Layer 3 of a small transformer language model trained on English Wikipedia (13 layers, counted from 0, width 64).
A neuron's activation on a vector x is GELU(weights . x), where the dot is the dot product.

Input weights of the MLP neurons that the questions are about. A number n stands for n times 0.0011.
n6: -27 35 54 72 199 -214 -207 -52 88 -230 -113 54 105 42 219 -33 -85 -144 -216 93 -135 -213 -170 -146 -1 123 -97 -165 206 336 -1 -132 42 70 73 13 35 32 -31 -60 -26 277 107 -65 -55 106 57 16 -131 59 -46 -93 1 268 -25 198 -28 -116 -13 100 -316 -51 -107 -307
n11: 131 -35 -224 -131 -141 171 121 16 24 -5 129 61 73 -124 60 23 -147 -221 156 -280 66 184 -2 -60 -88 141 127 -23 -135 48 -187 -113 -20 103 -116 200 51 143 -175 -242 68 -283 -179 206 -86 -15 -113 70 40 -172 15 218 -107 -13 103 140 73 17 177 -70 111 34 89 107
n22: 118 21 72 76 58 10 -275 -63 -11 -54 301 29 166 48 12 -65 25 0 153 -42 139 -108 94 277 19 -263 47 92 -27 -69 1 192 -86 -126 68 -245 -4 25 -81 116 122 66 -61 -12 -361 -152 266 -248 197 321 -46 -11 -65 198 -62 183 -287 -9 -326 -31 92 160 -151 -318
n25: 194 127 -193 122 -6 431 -77 42 106 -15 186 -60 -63 254 9 -51 86 266 -17 -257 -89 60 27 148 -17 -101 299 -223 -194 286 -121 11 -160 -66 -50 52 -97 -220 -53 102 67 -22 17 24 -150 -116 114 233 191 -101 -87 -60 -100 -40 -73 154 6 -282 -111 -204 -173 -122 248 153
n57: 7 150 118 201 11 -177 -94 57 -98 -83 -56 5 -61 180 -193 -110 -79 -33 29 -157 115 -254 -5 -61 19 -23 -93 66 179 240 -302 79 107 14 -282 251 197 -24 29 -37 -42 239 -66 48 -123 -249 61 91 -149 -153 -64 -105 82 139 47 103 48 147 -255 87 -228 -17 140 -13
n63: 18 164 -19 -110 62 116 -204 -242 247 -45 102 96 -40 38 155 28 -132 -245 -299 -11 71 19 80 2 -227 -71 59 -251 -56 55 -203 25 136 33 140 108 235 -43 -78 -50 -218 53 24 78 -97 142 64 30 -8 53 -136 24 130 99 -264 181 91 -16 106 58 -4 -303 -104 39
n72: -100 -21 11 -28 142 79 91 -152 -47 -169 109 -196 -98 153 43 58 -138 -234 13 116 109 45 221 94 265 -14 21 -13 203 117 -11 -169 -23 112 -7 199 -201 27 -174 75 -57 -2 -27 156 -104 28 -20 -11 -35 -12 24 -134 188 84 -188 119 16 147 6 42 3 -215 64 -11
n76: 4 205 -60 110 -219 -53 -187 135 188 14 -113 -28 228 106 124 7 -17 -50 28 -98 -26 -133 214 152 104 -206 188 -206 -108 192 -333 166 -135 36 -101 135 85 -202 -7 -116 -204 124 -40 183 77 110 83 -85 104 -79 15 55 -52 113 16 373 103 -70 92 -44 -85 -194 3 53
n90: 90 15 65 -39 119 37 -42 -85 118 -49 -158 160 33 44 47 182 -111 42 -2 60 85 -146 -196 -141 -50 -217 -229 -198 121 69 -43 -160 74 -46 -51 250 283 84 -225 293 12 -52 44 -176 -181 216 36 63 -102 27 -268 214 91 295 135 -85 -109 -20 -239 215 14 99 91 -172
n113: 28 -164 -95 11 134 376 108 -136 -98 -111 34 -1 -15 224 -139 -15 -264 -53 -169 39 79 172 -102 -70 -287 105 90 -106 35 58 63 99 -142 164 -151 -122 36 137 7 17 -114 -97 14 -48 -48 -70 163 -42 174 53 -71 246 344 -5 4 -12 -48 29 -290 -183 64 -273 179 -119
n124: 1 133 -220 -13 142 -4 -33 -104 -4 -120 -90 63 -46 -134 -146 88 -218 -154 -106 -114 6 -86 138 211 -338 30 111 -51 -260 62 -69 -73 44 22 104 26 81 -62 -26 242 -252 -57 -1 -8 9 156 268 239 -100 7 -85 138 217 44 335 33 -19 -78 -55 81 -48 38 10 -138
n125: 101 69 83 -2 188 -126 23 -71 -40 -99 -15 55 52 -14 118 270 -158 94 -147 -102 89 -74 -106 212 71 27 -53 -268 183 132 -61 -259 -38 107 -12 280 105 65 -235 149 -10 34 135 -263 -227 -27 -16 -165 -53 8 -211 97 157 102 -43 -21 -126 -98 -326 256 -180 -264 -72 45
n143: 40 -3 -88 -199 -208 45 -14 30 18 -188 26 -38 12 -79 111 90 -68 197 6 -74 2 183 -138 -120 23 -360 36 69 120 -112 92 18 164 115 39 167 -126 128 -292 -157 13 -47 66 -112 -233 29 -7 338 189 21 29 -176 -7 108 406 44 29 70 130 72 20 -108 274 -180
n145: -39 177 -151 166 61 47 -53 219 166 -278 260 115 23 104 117 83 -100 132 -143 -100 6 276 -155 -250 -17 83 -102 56 254 -73 82 -46 -266 187 129 141 4 76 -203 -21 117 239 -55 -124 -166 -176 360 -192 76 51 95 149 -111 -5 15 23 -111 -48 -116 109 -156 92 -145 -150
n163: 135 74 -170 -5 119 -43 -281 -126 -136 -47 -191 -47 7 157 55 -107 -12 -82 -260 53 -88 -49 279 -180 -60 -75 275 29 -68 126 -30 154 -140 8 -117 -3 -120 81 -108 19 -132 8 39 153 -95 108 6 249 155 228 -21 -49 212 176 63 -186 163 -158 27 199 49 -74 61 -76
n187: 117 6 -137 208 -139 -88 33 117 154 46 123 23 -13 -223 82 -47 -94 11 76 -318 286 -237 70 3 -119 -409 140 33 247 -37 -58 -186 -23 -97 238 -94 -109 7 73 144 37 275 -17 -16 -71 146 212 -154 11 189 168 142 140 385 -76 284 -110 -214 -296 -121 -150 -117 -25 -260
n191: -117 -75 101 -206 -46 -6 -47 172 96 -84 90 336 -98 160 188 -112 -138 -105 -44 -168 360 47 -2 95 103 -55 237 42 56 -80 -71 96 63 -134 -238 -23 130 -76 -46 -52 -194 169 -335 164 57 220 -66 -115 28 200 6 215 94 122 -235 61 152 -118 62 -21 50 8 -88 111
n212: 187 1 23 50 40 271 -4 43 151 -65 36 4 174 -5 -208 -126 -26 -41 33 -36 -2 -53 47 63 -160 -209 -38 105 -238 234 -224 -33 120 181 58 227 -183 -6 -77 154 105 -101 -41 267 -165 20 43 118 -47 77 218 57 -37 122 28 -6 16 -188 15 -238 -65 -23 225 -187
n214: -9 -156 -7 -21 92 260 -283 148 68 -66 206 225 -119 194 16 14 -74 -50 158 -29 268 -186 192 216 -13 -199 185 151 195 -128 -43 -360 -213 115 -210 -114 17 54 23 40 -32 -96 -254 221 67 80 94 -75 -78 179 -199 -148 195 54 -9 263 71 42 -97 -33 -189 67 58 -286
n239: 183 310 -19 268 -174 244 8 23 -109 -167 -111 -58 22 -27 35 7 -39 -1 61 60 17 -70 18 -86 -210 -286 102 -220 166 -86 69 144 -135 74 -13 -35 76 238 -172 -57 -16 143 61 -177 -4 -99 117 80 60 19 96 40 -6 36 6 87 28 186 -269 62 -238 -89 -55 -108
n247: 24 7 -31 176 117 48 -181 210 -148 106 111 51 110 198 47 -9 -64 107 -27 -73 211 115 -206 -284 -166 91 -226 131 286 18 -70 -76 -118 155 74 21 -21 58 10 0 -132 217 -124 4 -16 -87 128 5 -78 -53 -46 176 140 162 -41 191 -79 -111 -300 75 -215 -71 -9 -395
n270: 217 123 -133 -38 -397 -150 37 -151 469 -347 174 3 340 1 127 307 -133 -208 -91 24 -116 -2 -155 223 33 -435 -15 -205 217 143 -71 -186 -7 230 -175 12 -62 125 -109 -212 100 -65 -13 -32 -79 108 -128 297 379 213 172 -372 122 167 42 114 -221 -44 -486 -82 -10 -34 130 -307
n271: 180 -61 -36 -77 140 198 -63 331 -26 -170 245 -10 124 -232 25 23 106 147 194 -138 -144 -8 40 90 -151 -43 201 36 -125 -1 -204 -28 -208 112 21 269 -154 66 -40 -105 -223 107 -3 -78 -140 255 47 176 65 -94 -348 208 -3 -11 118 115 -121 -178 90 54 -119 -361 -221 -61
n276: 11 92 141 -40 -275 34 -52 -128 -148 -60 7 39 70 246 81 -40 -157 197 65 156 -54 -92 26 182 187 132 -30 -423 -385 82 122 54 -1 -40 -289 -172 74 28 -116 -52 -157 42 9 -231 -249 153 63 100 58 48 -26 15 96 299 237 245 28 51 -107 98 -73 48 -20 -153
n280: 77 224 -262 5 -169 97 -228 87 -172 -137 -71 -63 127 183 18 267 -18 -8 -219 58 79 -156 25 150 139 42 -56 133 63 135 -349 -162 233 321 179 -176 40 -88 -188 -26 40 -206 -142 41 -140 35 35 77 106 -61 -18 -48 -169 -10 -35 76 -11 31 199 -141 -34 -102 -137 -57
n283: 43 202 -25 341 -119 -27 -164 193 -61 -132 -39 16 285 158 167 -40 82 -128 126 62 62 -281 142 155 -150 -152 -6 -56 129 68 -98 172 -69 36 -138 -48 263 224 -131 35 -168 265 -142 -139 -14 -29 8 29 -203 -238 -84 -92 115 39 41 46 -149 72 -84 -120 -54 -11 23 121
n310: -21 -96 -123 -19 -234 73 6 46 -78 -114 -58 59 -4 -6 232 26 -9 58 -50 4 -214 -212 96 177 184 -133 244 -165 -135 23 -2 241 17 22 -208 23 187 127 -30 -24 -200 -123 -39 77 -65 224 115 249 93 -131 -7 -260 -219 145 -114 -66 207 19 50 -106 -138 -52 38 -285
n326: 8 140 196 -73 20 32 -233 58 59 -130 28 112 18 299 211 19 7 70 -104 -194 42 -105 82 -12 -21 10 -71 128 10 261 -283 -134 -130 -171 -235 169 40 34 -162 6 -152 209 -358 -9 45 -20 -102 63 0 -76 -93 16 85 81 47 76 103 190 109 -10 27 -120 61 107
n327: 139 38 -320 206 -85 -167 2 -43 -94 38 -74 116 146 -11 180 -75 -357 -27 152 -20 -69 70 235 -53 -36 -162 71 -6 99 50 -216 -79 150 -107 79 -252 -80 -9 -91 167 188 57 -30 -24 -55 141 66 -224 31 294 191 -90 28 182 180 -233 -100 13 -253 -135 127 116 -29 -163
n345: -22 112 -116 4 -134 6 -318 106 16 -18 292 122 -86 155 117 -19 -182 90 91 91 142 115 143 -75 -118 162 58 99 76 13 -284 43 -266 52 25 -124 -86 6 -89 -13 59 41 -56 107 -105 -160 80 7 211 -81 -275 -47 7 123 251 22 -253 21 115 -77 126 -158 -95 90
n358: 322 137 110 -208 -215 200 -384 218 -68 -68 -132 -62 229 195 259 186 93 31 -151 99 -53 24 -105 -261 -115 -96 -197 68 98 42 -56 -143 -71 171 -7 149 -135 -110 -332 -50 -81 288 10 57 -15 59 17 -45 21 -45 -37 -264 192 223 35 -14 -63 -16 -37 188 -145 -302 -27 92
n365: -86 -3 -32 63 -196 60 -15 99 -115 -253 115 232 -54 97 24 -35 -52 -227 23 -198 -58 -102 -56 100 195 104 203 218 -7 28 -63 -179 5 -140 -355 33 -29 94 -156 -66 84 240 -31 74 -97 -140 -3 -194 -96 150 -19 79 5 240 174 252 73 171 25 102 40 -148 205 -31

Each question shows a token from some text and the vector x that enters the MLP there. A number n stands for n times 0.014.

"ner": -2 -11 75 -150 -65 -12 41 -88 36 209 -159 -106 -86 -22 -38 31 218 -87 88 76 -29 -10 1 4 -140 -3 -69 47 104 -110 145 -16 126 -103 24 129 -16 -17 -7 35 -9 42 -17 12 142 49 -175 -42 -74 -129 -53 31 140 -138 90 30 -41 3 22 -49 33 15 0 -18
The two highest activations, in order: n358, n90

"urd": -15 37 188 -67 -32 27 57 -26 -26 77 -146 42 -72 -103 -94 93 128 -25 55 2 -22 82 -102 -105 -113 23 -86 101 207 -63 95 -7 -47 17 10 57 111 -47 -52 -10 16 -32 53 -94 71 156 -90 -17 -63 -55 -45 43 -30 -137 123 -208 56 33 -35 38 -76 99 -171 41
The two highest activations, in order: n90, n358

"==": 7 17 154 -2 31 4 -86 -112 -36 64 -36 -184 -53 23 -88 -77 224 -83 117 125 -21 -13 33 -5 -36 14 -51 20 -99 -70 55 -34 -35 1 -55 -102 -56 -42 182 142 267 -147 36 18 99 -74 -12 76 -3 33 -44 -18 -61 -95 -114 100 112 64 20 -10 -66 68 -54 77
Which neuron fires most, and how strongly? n214, at about 0.15

"\n": 99 -23 24 -78 -25 -90 -61 -136 5 172 -113 -100 12 -40 17 -46 450 4 103 85 -93 -68 -14 -61 81 -48 5 65 79 39 -9 -47 50 -52 17 -37 -11 -43 112 -153 -32 5 138 120 101 -77 -23 23 -44 32 -123 -23 -52 -106 -46 26 -27 -59 28 49 45 7 31 -31
Which three neurons fire most, strongest first? n358, n163, n76

"ven": -77 32 109 3 136 -12 131 -56 108 41 -8 -48 -138 -204 45 -129 20 -29 4 37 8 68 -37 10 75 48 -71 251 170 -183 72 27 -58 -60 10 9 22 -93 59 17 94 -18 63 -41 116 49 39 37 -130 81 -70 -32 -96 -8 -39 26 24 -55 53 -62 -96 51 -137 15
Which three neurons fire most, strongest first? n145, n187, n191

"m": -94 -90 55 -183 88 -55 44 96 3 68 57 37 -128 47 72 -131 -11 -31 118 -18 58 92 2 -66 35 115 23 77 35 -107 38 35 24 -2 122 -27 33 -55 198 -118 -26 47 82 -96 80 -9 -177 14 -91 -65 -94 -31 -121 -135 39 20 -93 5 83 4 139 35 -92 145
Which of these neurons fires most? n191

"e": -155 -71 -37 -60 77 -62 60 14 53 79 -16 -65 -151 -9 -109 -1 95 28 106 85 -33 83 97 -21 -54 -18 6 82 -65 -175 168 56 61 -50 -4 35 -68 -1 86 12 7 -31 -39 -157 1 120 8 20 -128 -13 -59 18 2 15 8 -103 64 -16 -21 165 33 45 52 3
Which of these neurons fires most? n124

" is": 60 -5 44 -50 5 -46 -15 15 89 14 -38 -298 31 -7 142 -11 195 33 57 6 -133 66 -33 -64 -1 20 -40 12 50 65 93 -79 -4 -50 -47 -113 -92 -86 133 -3 96 39 177 -33 107 17 -175 43 52 43 15 -28 5 -167 15 -79 -126 -26 -51 51 61 7 11 -23
Which of these neurons fires most? n270

" |": -22 -45 104 36 121 -74 38 11 9 203 8 -268 71 -30 -157 -154 28 -45 15 56 -53 -57 79 -131 -13 -17 -95 11 43 -35 27 -27 27 -36 -101 -94 27 -6 35 81 75 -13 252 55 177 -59 -107 3 -43 67 16 -56 -66 111 -23 22 40 6 87 88 -7 55 50 40
Which three neurons fire most, strongest first? n57, n163, n6

"inn": -97 65 184 -110 -8 27 -47 143 43 160 -1 -11 -87 -95 -91 37 223 -52 27 28 71 -23 11 -46 -46 -42 -21 203 86 -57 -9 -62 -63 -55 -75 -72 -40 -61 166 -57 43 81 -98 -25 135 129 -160 -29 -28 -107 22 -43 26 -160 80 -131 52 97 99 -18 34 21 -176 50
The two highest activations, in order: n326, n191

" R": -168 27 265 -86 78 -55 -38 -61 32 41 -17 -46 -97 -1 7 -67 136 -45 -40 31 -34 21 -11 26 106 -12 -137 0 -46 30 20 151 49 -79 -82 -3 -52 -96 83 62 36 60 39 -64 20 174 -15 -50 -8 -113 -17 19 -26 -142 -32 -87 60 1 232 -12 94 53 -45 41
Which neuron fires most, and how strongly? n191, at about 0.85

"- F": -126 49 89 -8 171 -83 -88 -2 47 -43 -22 -47 -39 -33 66 -42 49 41 -44 125 -49 -61 28 -11 84 71 -68 110 -7 32 -21 70 65 -16 31 -20 -1 -35 130 31 151 -150 136 -102 17 -61 -122 -41 58 -29 6 -13 -92 -367 80 -46 -36 -25 216 -1 71 -54 -103 61
The two highest activations, in order: n280, n345

"1": -116 36 9 41 -114 64 127 2 25 59 -202 -270 2 71 -55 -7 48 40 7 107 -51 34 33 33 -22 -38 -77 38 41 16 8 8 114 -48 -67 83 116 -183 37 43 -39 1 95 108 120 -83 -132 8 14 -2 -26 -73 -101 -46 -69 9 68 68 30 82 -10 91 -227 158
Which neuron fires most, and how strongly? n76, at about 0.91

"o": -129 71 43 -206 78 -119 118 96 92 113 19 -73 -136 -46 -73 -76 43 13 111 5 85 71 118 19 111 -57 27 21 -101 -137 60 -97 15 -60 81 27 -87 -86 192 21 120 97 35 -14 66 10 5 -54 -187 7 -37 7 47 -62 -63 22 -99 103 -3 -28 -31 -65 53 38
Which of these neurons fires most? n187

" K": -182 13 111 -132 94 -78 87 -95 39 168 -43 1 -86 -76 -44 19 134 -52 -116 25 66 41 -40 -45 -9 51 -45 66 -38 -7 30 79 83 -95 85 -98 -107 -127 30 -112 81 -29 81 46 78 92 -115 -6 26 -28 -11 -5 -7 -27 48 0 -46 49 247 61 0 -10 -116 74
Which neuron fires most, and how strongly? n63, at about 0.16

"a": -138 -9 60 -215 50 -97 71 -61 63 127 -46 -48 -219 -97 -47 -126 42 -20 44 130 -53 93 47 7 29 -31 63 -84 -18 -128 144 114 130 -68 18 -20 45 -14 117 23 -15 -62 64 48 130 126 -20 -11 -98 26 -52 -7 -45 -9 -30 -81 -55 122 -20 41 49 22 -10 22
Which of these neurons fires most? n191

"umbent": 21 -52 96 58 7 12 28 61 13 181 -38 -175 -31 -265 12 56 60 -67 49 140 -181 -59 49 -58 -37 46 -116 105 79 -66 24 -45 -22 55 51 18 9 -12 67 34 41 -121 177 182 164 62 -122 -16 23 7 -64 -30 -66 -175 47 -2 56 63 60 -159 42 -65 -32 -54
Which of these neurons fires most? n271

" being": 10 -7 131 0 -50 -31 11 75 96 31 -123 -267 41 -80 142 -42 239 9 53 80 -117 -10 24 -30 5 28 -54 51 61 7 100 -121 57 -43 -21 -103 -79 -37 98 -37 131 -53 145 -19 61 113 -135 22 47 21 33 -29 64 -134 -14 -10 -171 37 -64 -24 12 -34 -53 -24
Which of these neurons fires most? n270

" | ": -41 -38 -55 41 56 32 35 0 -55 67 -37 -182 63 -31 -79 -164 192 12 1 128 -57 -50 56 -44 0 -93 -61 166 32 24 122 80 125 -48 -80 -43 71 100 37 18 50 -9 34 27 -45 12 -96 19 -222 49 -11 -118 -55 -107 -92 -140 69 -4 82 131 60 6 68 93
The two highest activations, in order: n163, n283

"us": -19 52 217 -13 6 -44 15 -17 39 -95 -35 -57 -69 22 -33 1 130 -7 88 18 -85 183 -62 17 83 -17 -107 8 -72 -63 74 83 113 52 -153 140 32 -226 -2 88 -16 78 -55 -12 59 -31 -51 26 12 -12 -57 -17 -115 6 -37 67 -159 85 -41 -179 -29 131 -21 115
The two highest activations, in order: n57, n326

" at": 5 -19 140 -24 38 -71 -23 25 -62 -4 -39 -268 14 -65 -2 -15 75 -6 -39 76 -27 6 -6 -23 -9 110 -71 57 62 45 193 91 -45 -80 102 -59 -88 -61 106 110 -23 101 169 -29 74 -33 -58 -19 -18 -53 -117 15 120 -65 5 -78 -63 -58 38 -42 48 85 -33 -68
Which neuron fires most, and how strongly? n6, at about 0.75

"hen": -74 -1 21 -170 97 19 131 -18 127 171 -142 7 -12 21 -125 10 83 -42 10 -46 69 101 -54 -85 -45 -69 -231 18 -38 -122 64 -111 97 -70 22 -64 -3 -28 108 -30 134 -28 76 56 111 -10 35 -12 -66 0 -67 -28 110 -111 -8 -108 -65 -17 48 -79 72 189 195 37
Which neuron fires most, and how strongly? n90, at about 0.61

"at": -127 10 135 -277 -3 34 -58 -23 21 70 -19 -84 -188 49 -51 -69 6 40 -7 88 -28 188 28 -53 96 -25 117 107 5 -109 112 16 -17 -55 -12 -44 2 -15 -10 -52 5 -101 32 55 140 92 -97 19 17 70 -116 -15 -108 -129 -21 -171 74 131 89 5 18 85 -25 78
Which three neurons fire most, strongest first? n191, n143, n163

"0": -92 55 -69 -71 45 -48 164 -74 2 115 -169 -104 -35 26 -15 42 46 13 -5 53 -78 -59 92 6 12 52 -177 142 129 20 4 -205 75 23 42 44 259 -83 51 -38 -80 -38 121 142 144 -139 -152 45 -92 -28 -84 -128 -60 -79 -29 -49 -13 78 11 -53 68 82 19 104
Which three neurons fire most, strongest first? n57, n280, n72

"her": -44 1 72 -24 16 56 5 76 -2 180 -12 -74 -67 10 -182 -36 36 45 45 -43 109 119 -144 -69 -4 62 -190 111 174 -101 134 -50 -34 82 18 146 -35 -70 139 15 -41 -11 106 90 59 -120 -19 -45 -34 16 23 -7 -87 -202 -6 109 -85 -15 -9 -79 -65 101 23 -51
Which neuron fires most, and how strongly? n247, at about 3.6

"\n\n": 92 7 -46 -50 -17 2 -84 -162 -22 63 -70 -48 4 -8 -126 -2 406 -18 40 144 -61 -136 -17 39 23 -124 64 27 -111 -29 104 41 -34 -12 -87 -49 -31 -12 200 -9 93 -63 32 -66 -40 -75 -23 5 -64 66 -88 -54 -52 -152 26 57 45 103 64 28 75 68 19 -19
The two highest activations, in order: n22, n163

"ep": -55 -89 -65 -29 53 57 57 -17 46 20 17 71 -105 187 -16 16 70 4 73 53 79 -28 -33 10 19 -54 -41 156 14 -87 43 -131 -142 -46 233 -166 -5 -70 177 -27 204 -78 52 -72 101 -101 -141 -25 -24 -34 13 -25 -115 -56 -19 -109 -37 31 53 -1 -67 126 11 71
Which neuron fires most, and how strongly? n214, at about 1.3

" sc": -25 -30 137 28 -43 -37 -63 -129 53 99 59 -151 1 -58 0 -58 -4 4 27 -19 -101 107 -19 -45 65 27 78 62 -84 25 68 -63 -139 18 -42 103 -108 -82 102 21 97 -34 193 -79 51 -2 -1 46 112 -173 -27 67 -194 -222 80 22 60 34 103 -4 55 85 -40 -25
Which three neurons fire most, strongest first? n25, n11, n271

" | E": -77 51 68 39 157 26 -27 40 46 -19 -21 -97 12 -65 -126 -4 81 -40 -23 19 -31 -55 37 -62 -29 14 -69 50 -150 88 31 -25 114 -51 44 -40 -48 -119 115 97 151 -162 324 -3 -73 70 -35 -2 6 40 -25 36 -88 -173 3 -63 -55 -45 147 63 0 12 3 -65
The two highest activations, in order: n212, n124

" to": 76 102 2 50 68 -54 38 73 -22 -95 -82 -272 -29 -11 -67 45 4 49 -18 111 49 31 -60 20 14 50 -163 36 105 -16 135 0 50 37 7 -42 -96 -25 -63 -61 -8 -29 256 -45 52 93 -44 -28 -119 -27 -102 -4 97 -167 2 -83 -97 -9 -20 -35 45 55 99 38
Which neuron fires most, and how strongly? n125, at about 1.1

"y": -105 -10 21 -181 105 22 25 -20 34 90 59 65 -207 36 -83 -84 119 -42 103 86 64 134 24 -77 31 91 5 132 -17 -140 130 11 86 -78 36 -66 -65 -39 -18 -13 150 -117 190 32 54 -41 -30 -74 -32 26 -114 -23 -48 -50 61 24 -55 -37 -28 11 -36 -4 -24 -20
Which of these neurons fires most? n345

"inc": -86 81 -6 -37 -93 -58 46 -192 131 212 -70 105 -81 -85 -84 8 -19 52 88 77 -37 1 18 65 101 31 13 59 -32 -4 -38 -14 3 -8 -16 140 -4 -275 78 83 -5 8 -18 92 113 -15 -207 -57 -39 -60 30 -64 -67 -187 14 -35 0 15 84 -121 39 88 48 72
Which of these neurons fires most? n76

"ing": -63 32 159 -58 114 18 118 14 -30 11 53 -107 -119 -35 -97 49 64 -45 17 78 17 60 9 -43 12 -9 -84 89 59 -165 226 95 35 -102 -47 43 -55 24 -14 55 125 -15 140 -72 34 -23 -52 -36 -65 11 -94 -54 -61 -14 -6 -135 82 -11 -77 130 2 24 -51 -72
Which neuron fires most, and how strongly? n90, at about 0.64

"ear": -13 42 139 -20 -7 30 -19 53 -34 67 -73 -15 -15 -15 -134 101 157 -72 44 -39 -38 38 -47 -21 19 -5 -141 265 153 -112 89 -133 68 16 34 -88 -73 62 -12 91 161 -40 -20 -14 104 -126 -3 -94 -55 55 -6 -1 -22 -191 127 -78 -6 -1 -84 -140 -32 -46 65 102
The two highest activations, in order: n358, n214

"ver": -18 6 37 -44 25 1 75 -40 25 205 71 -82 -71 -45 -20 -20 33 17 108 42 -39 88 -155 -77 -158 33 -199 -57 137 -128 47 19 -2 108 90 154 -67 68 149 26 88 -5 -41 -46 95 -173 -2 -19 21 -31 -18 -13 43 -291 77 31 -111 15 51 -86 19 -27 64 85
Which neuron fires most, and how strongly? n247, at about 0.97

" mag": -42 -44 144 98 -60 57 -17 -98 31 169 -13 -89 -71 -4 69 -108 131 1 70 -103 -87 -7 -36 16 -38 -41 -70 41 85 -36 80 -173 6 -57 107 -46 -28 7 106 -107 57 -30 132 -8 175 11 -108 -124 14 82 152 87 44 -122 -100 58 -46 -39 40 -136 54 17 -3 66
Which neuron fires most, and how strongly? n187, at about 1.6

" E": -113 3 53 -16 126 -3 -26 1 19 28 -54 12 -66 -12 -156 -11 99 0 -64 12 67 -34 30 4 14 28 -47 46 -155 74 52 -45 59 -11 147 44 -75 -58 150 64 -6 -228 278 -10 -23 69 13 -77 -79 -30 -55 54 -32 -184 8 22 -35 -6 187 -15 -23 -9 42 -43
Which of these neurons fires most? n124

"ar": -111 -104 57 -73 65 15 67 -76 -26 67 -66 50 -95 11 -195 -72 2 19 88 -18 -80 -10 -20 53 -21 34 122 -19 102 -133 122 97 -62 107 53 89 2 -53 159 -147 -44 -9 23 29 174 38 -65 -32 26 2 58 46 -12 -58 -11 53 -18 -25 25 -5 73 -96 10 -64
Which neuron fires most, and how strongly? n113, at about 1.4

"7": -96 20 8 -9 -65 -17 118 -68 44 159 -10 -128 -57 -5 -18 -46 85 64 -19 177 108 -30 144 46 -104 -16 -68 95 141 -55 -24 -36 81 66 39 16 167 -5 74 2 -86 -70 119 118 130 -94 -230 -1 -161 -67 -70 -67 -143 -156 -79 -47 2 64 -9 31 -42 99 -163 108
Which of these neurons fires most? n283

"c": -111 -85 20 -115 -60 -6 113 -210 11 42 -31 71 -34 159 -14 -100 30 84 35 -8 -89 32 4 2 29 30 110 90 -23 40 59 166 -74 -50 29 -25 59 -94 66 -16 -47 21 -57 -160 103 10 -86 3 -54 -94 -56 -16 -166 -96 25 -128 139 103 9 112 66 205 -7 -27
Which three neurons fire most, strongest first? n310, n276, n191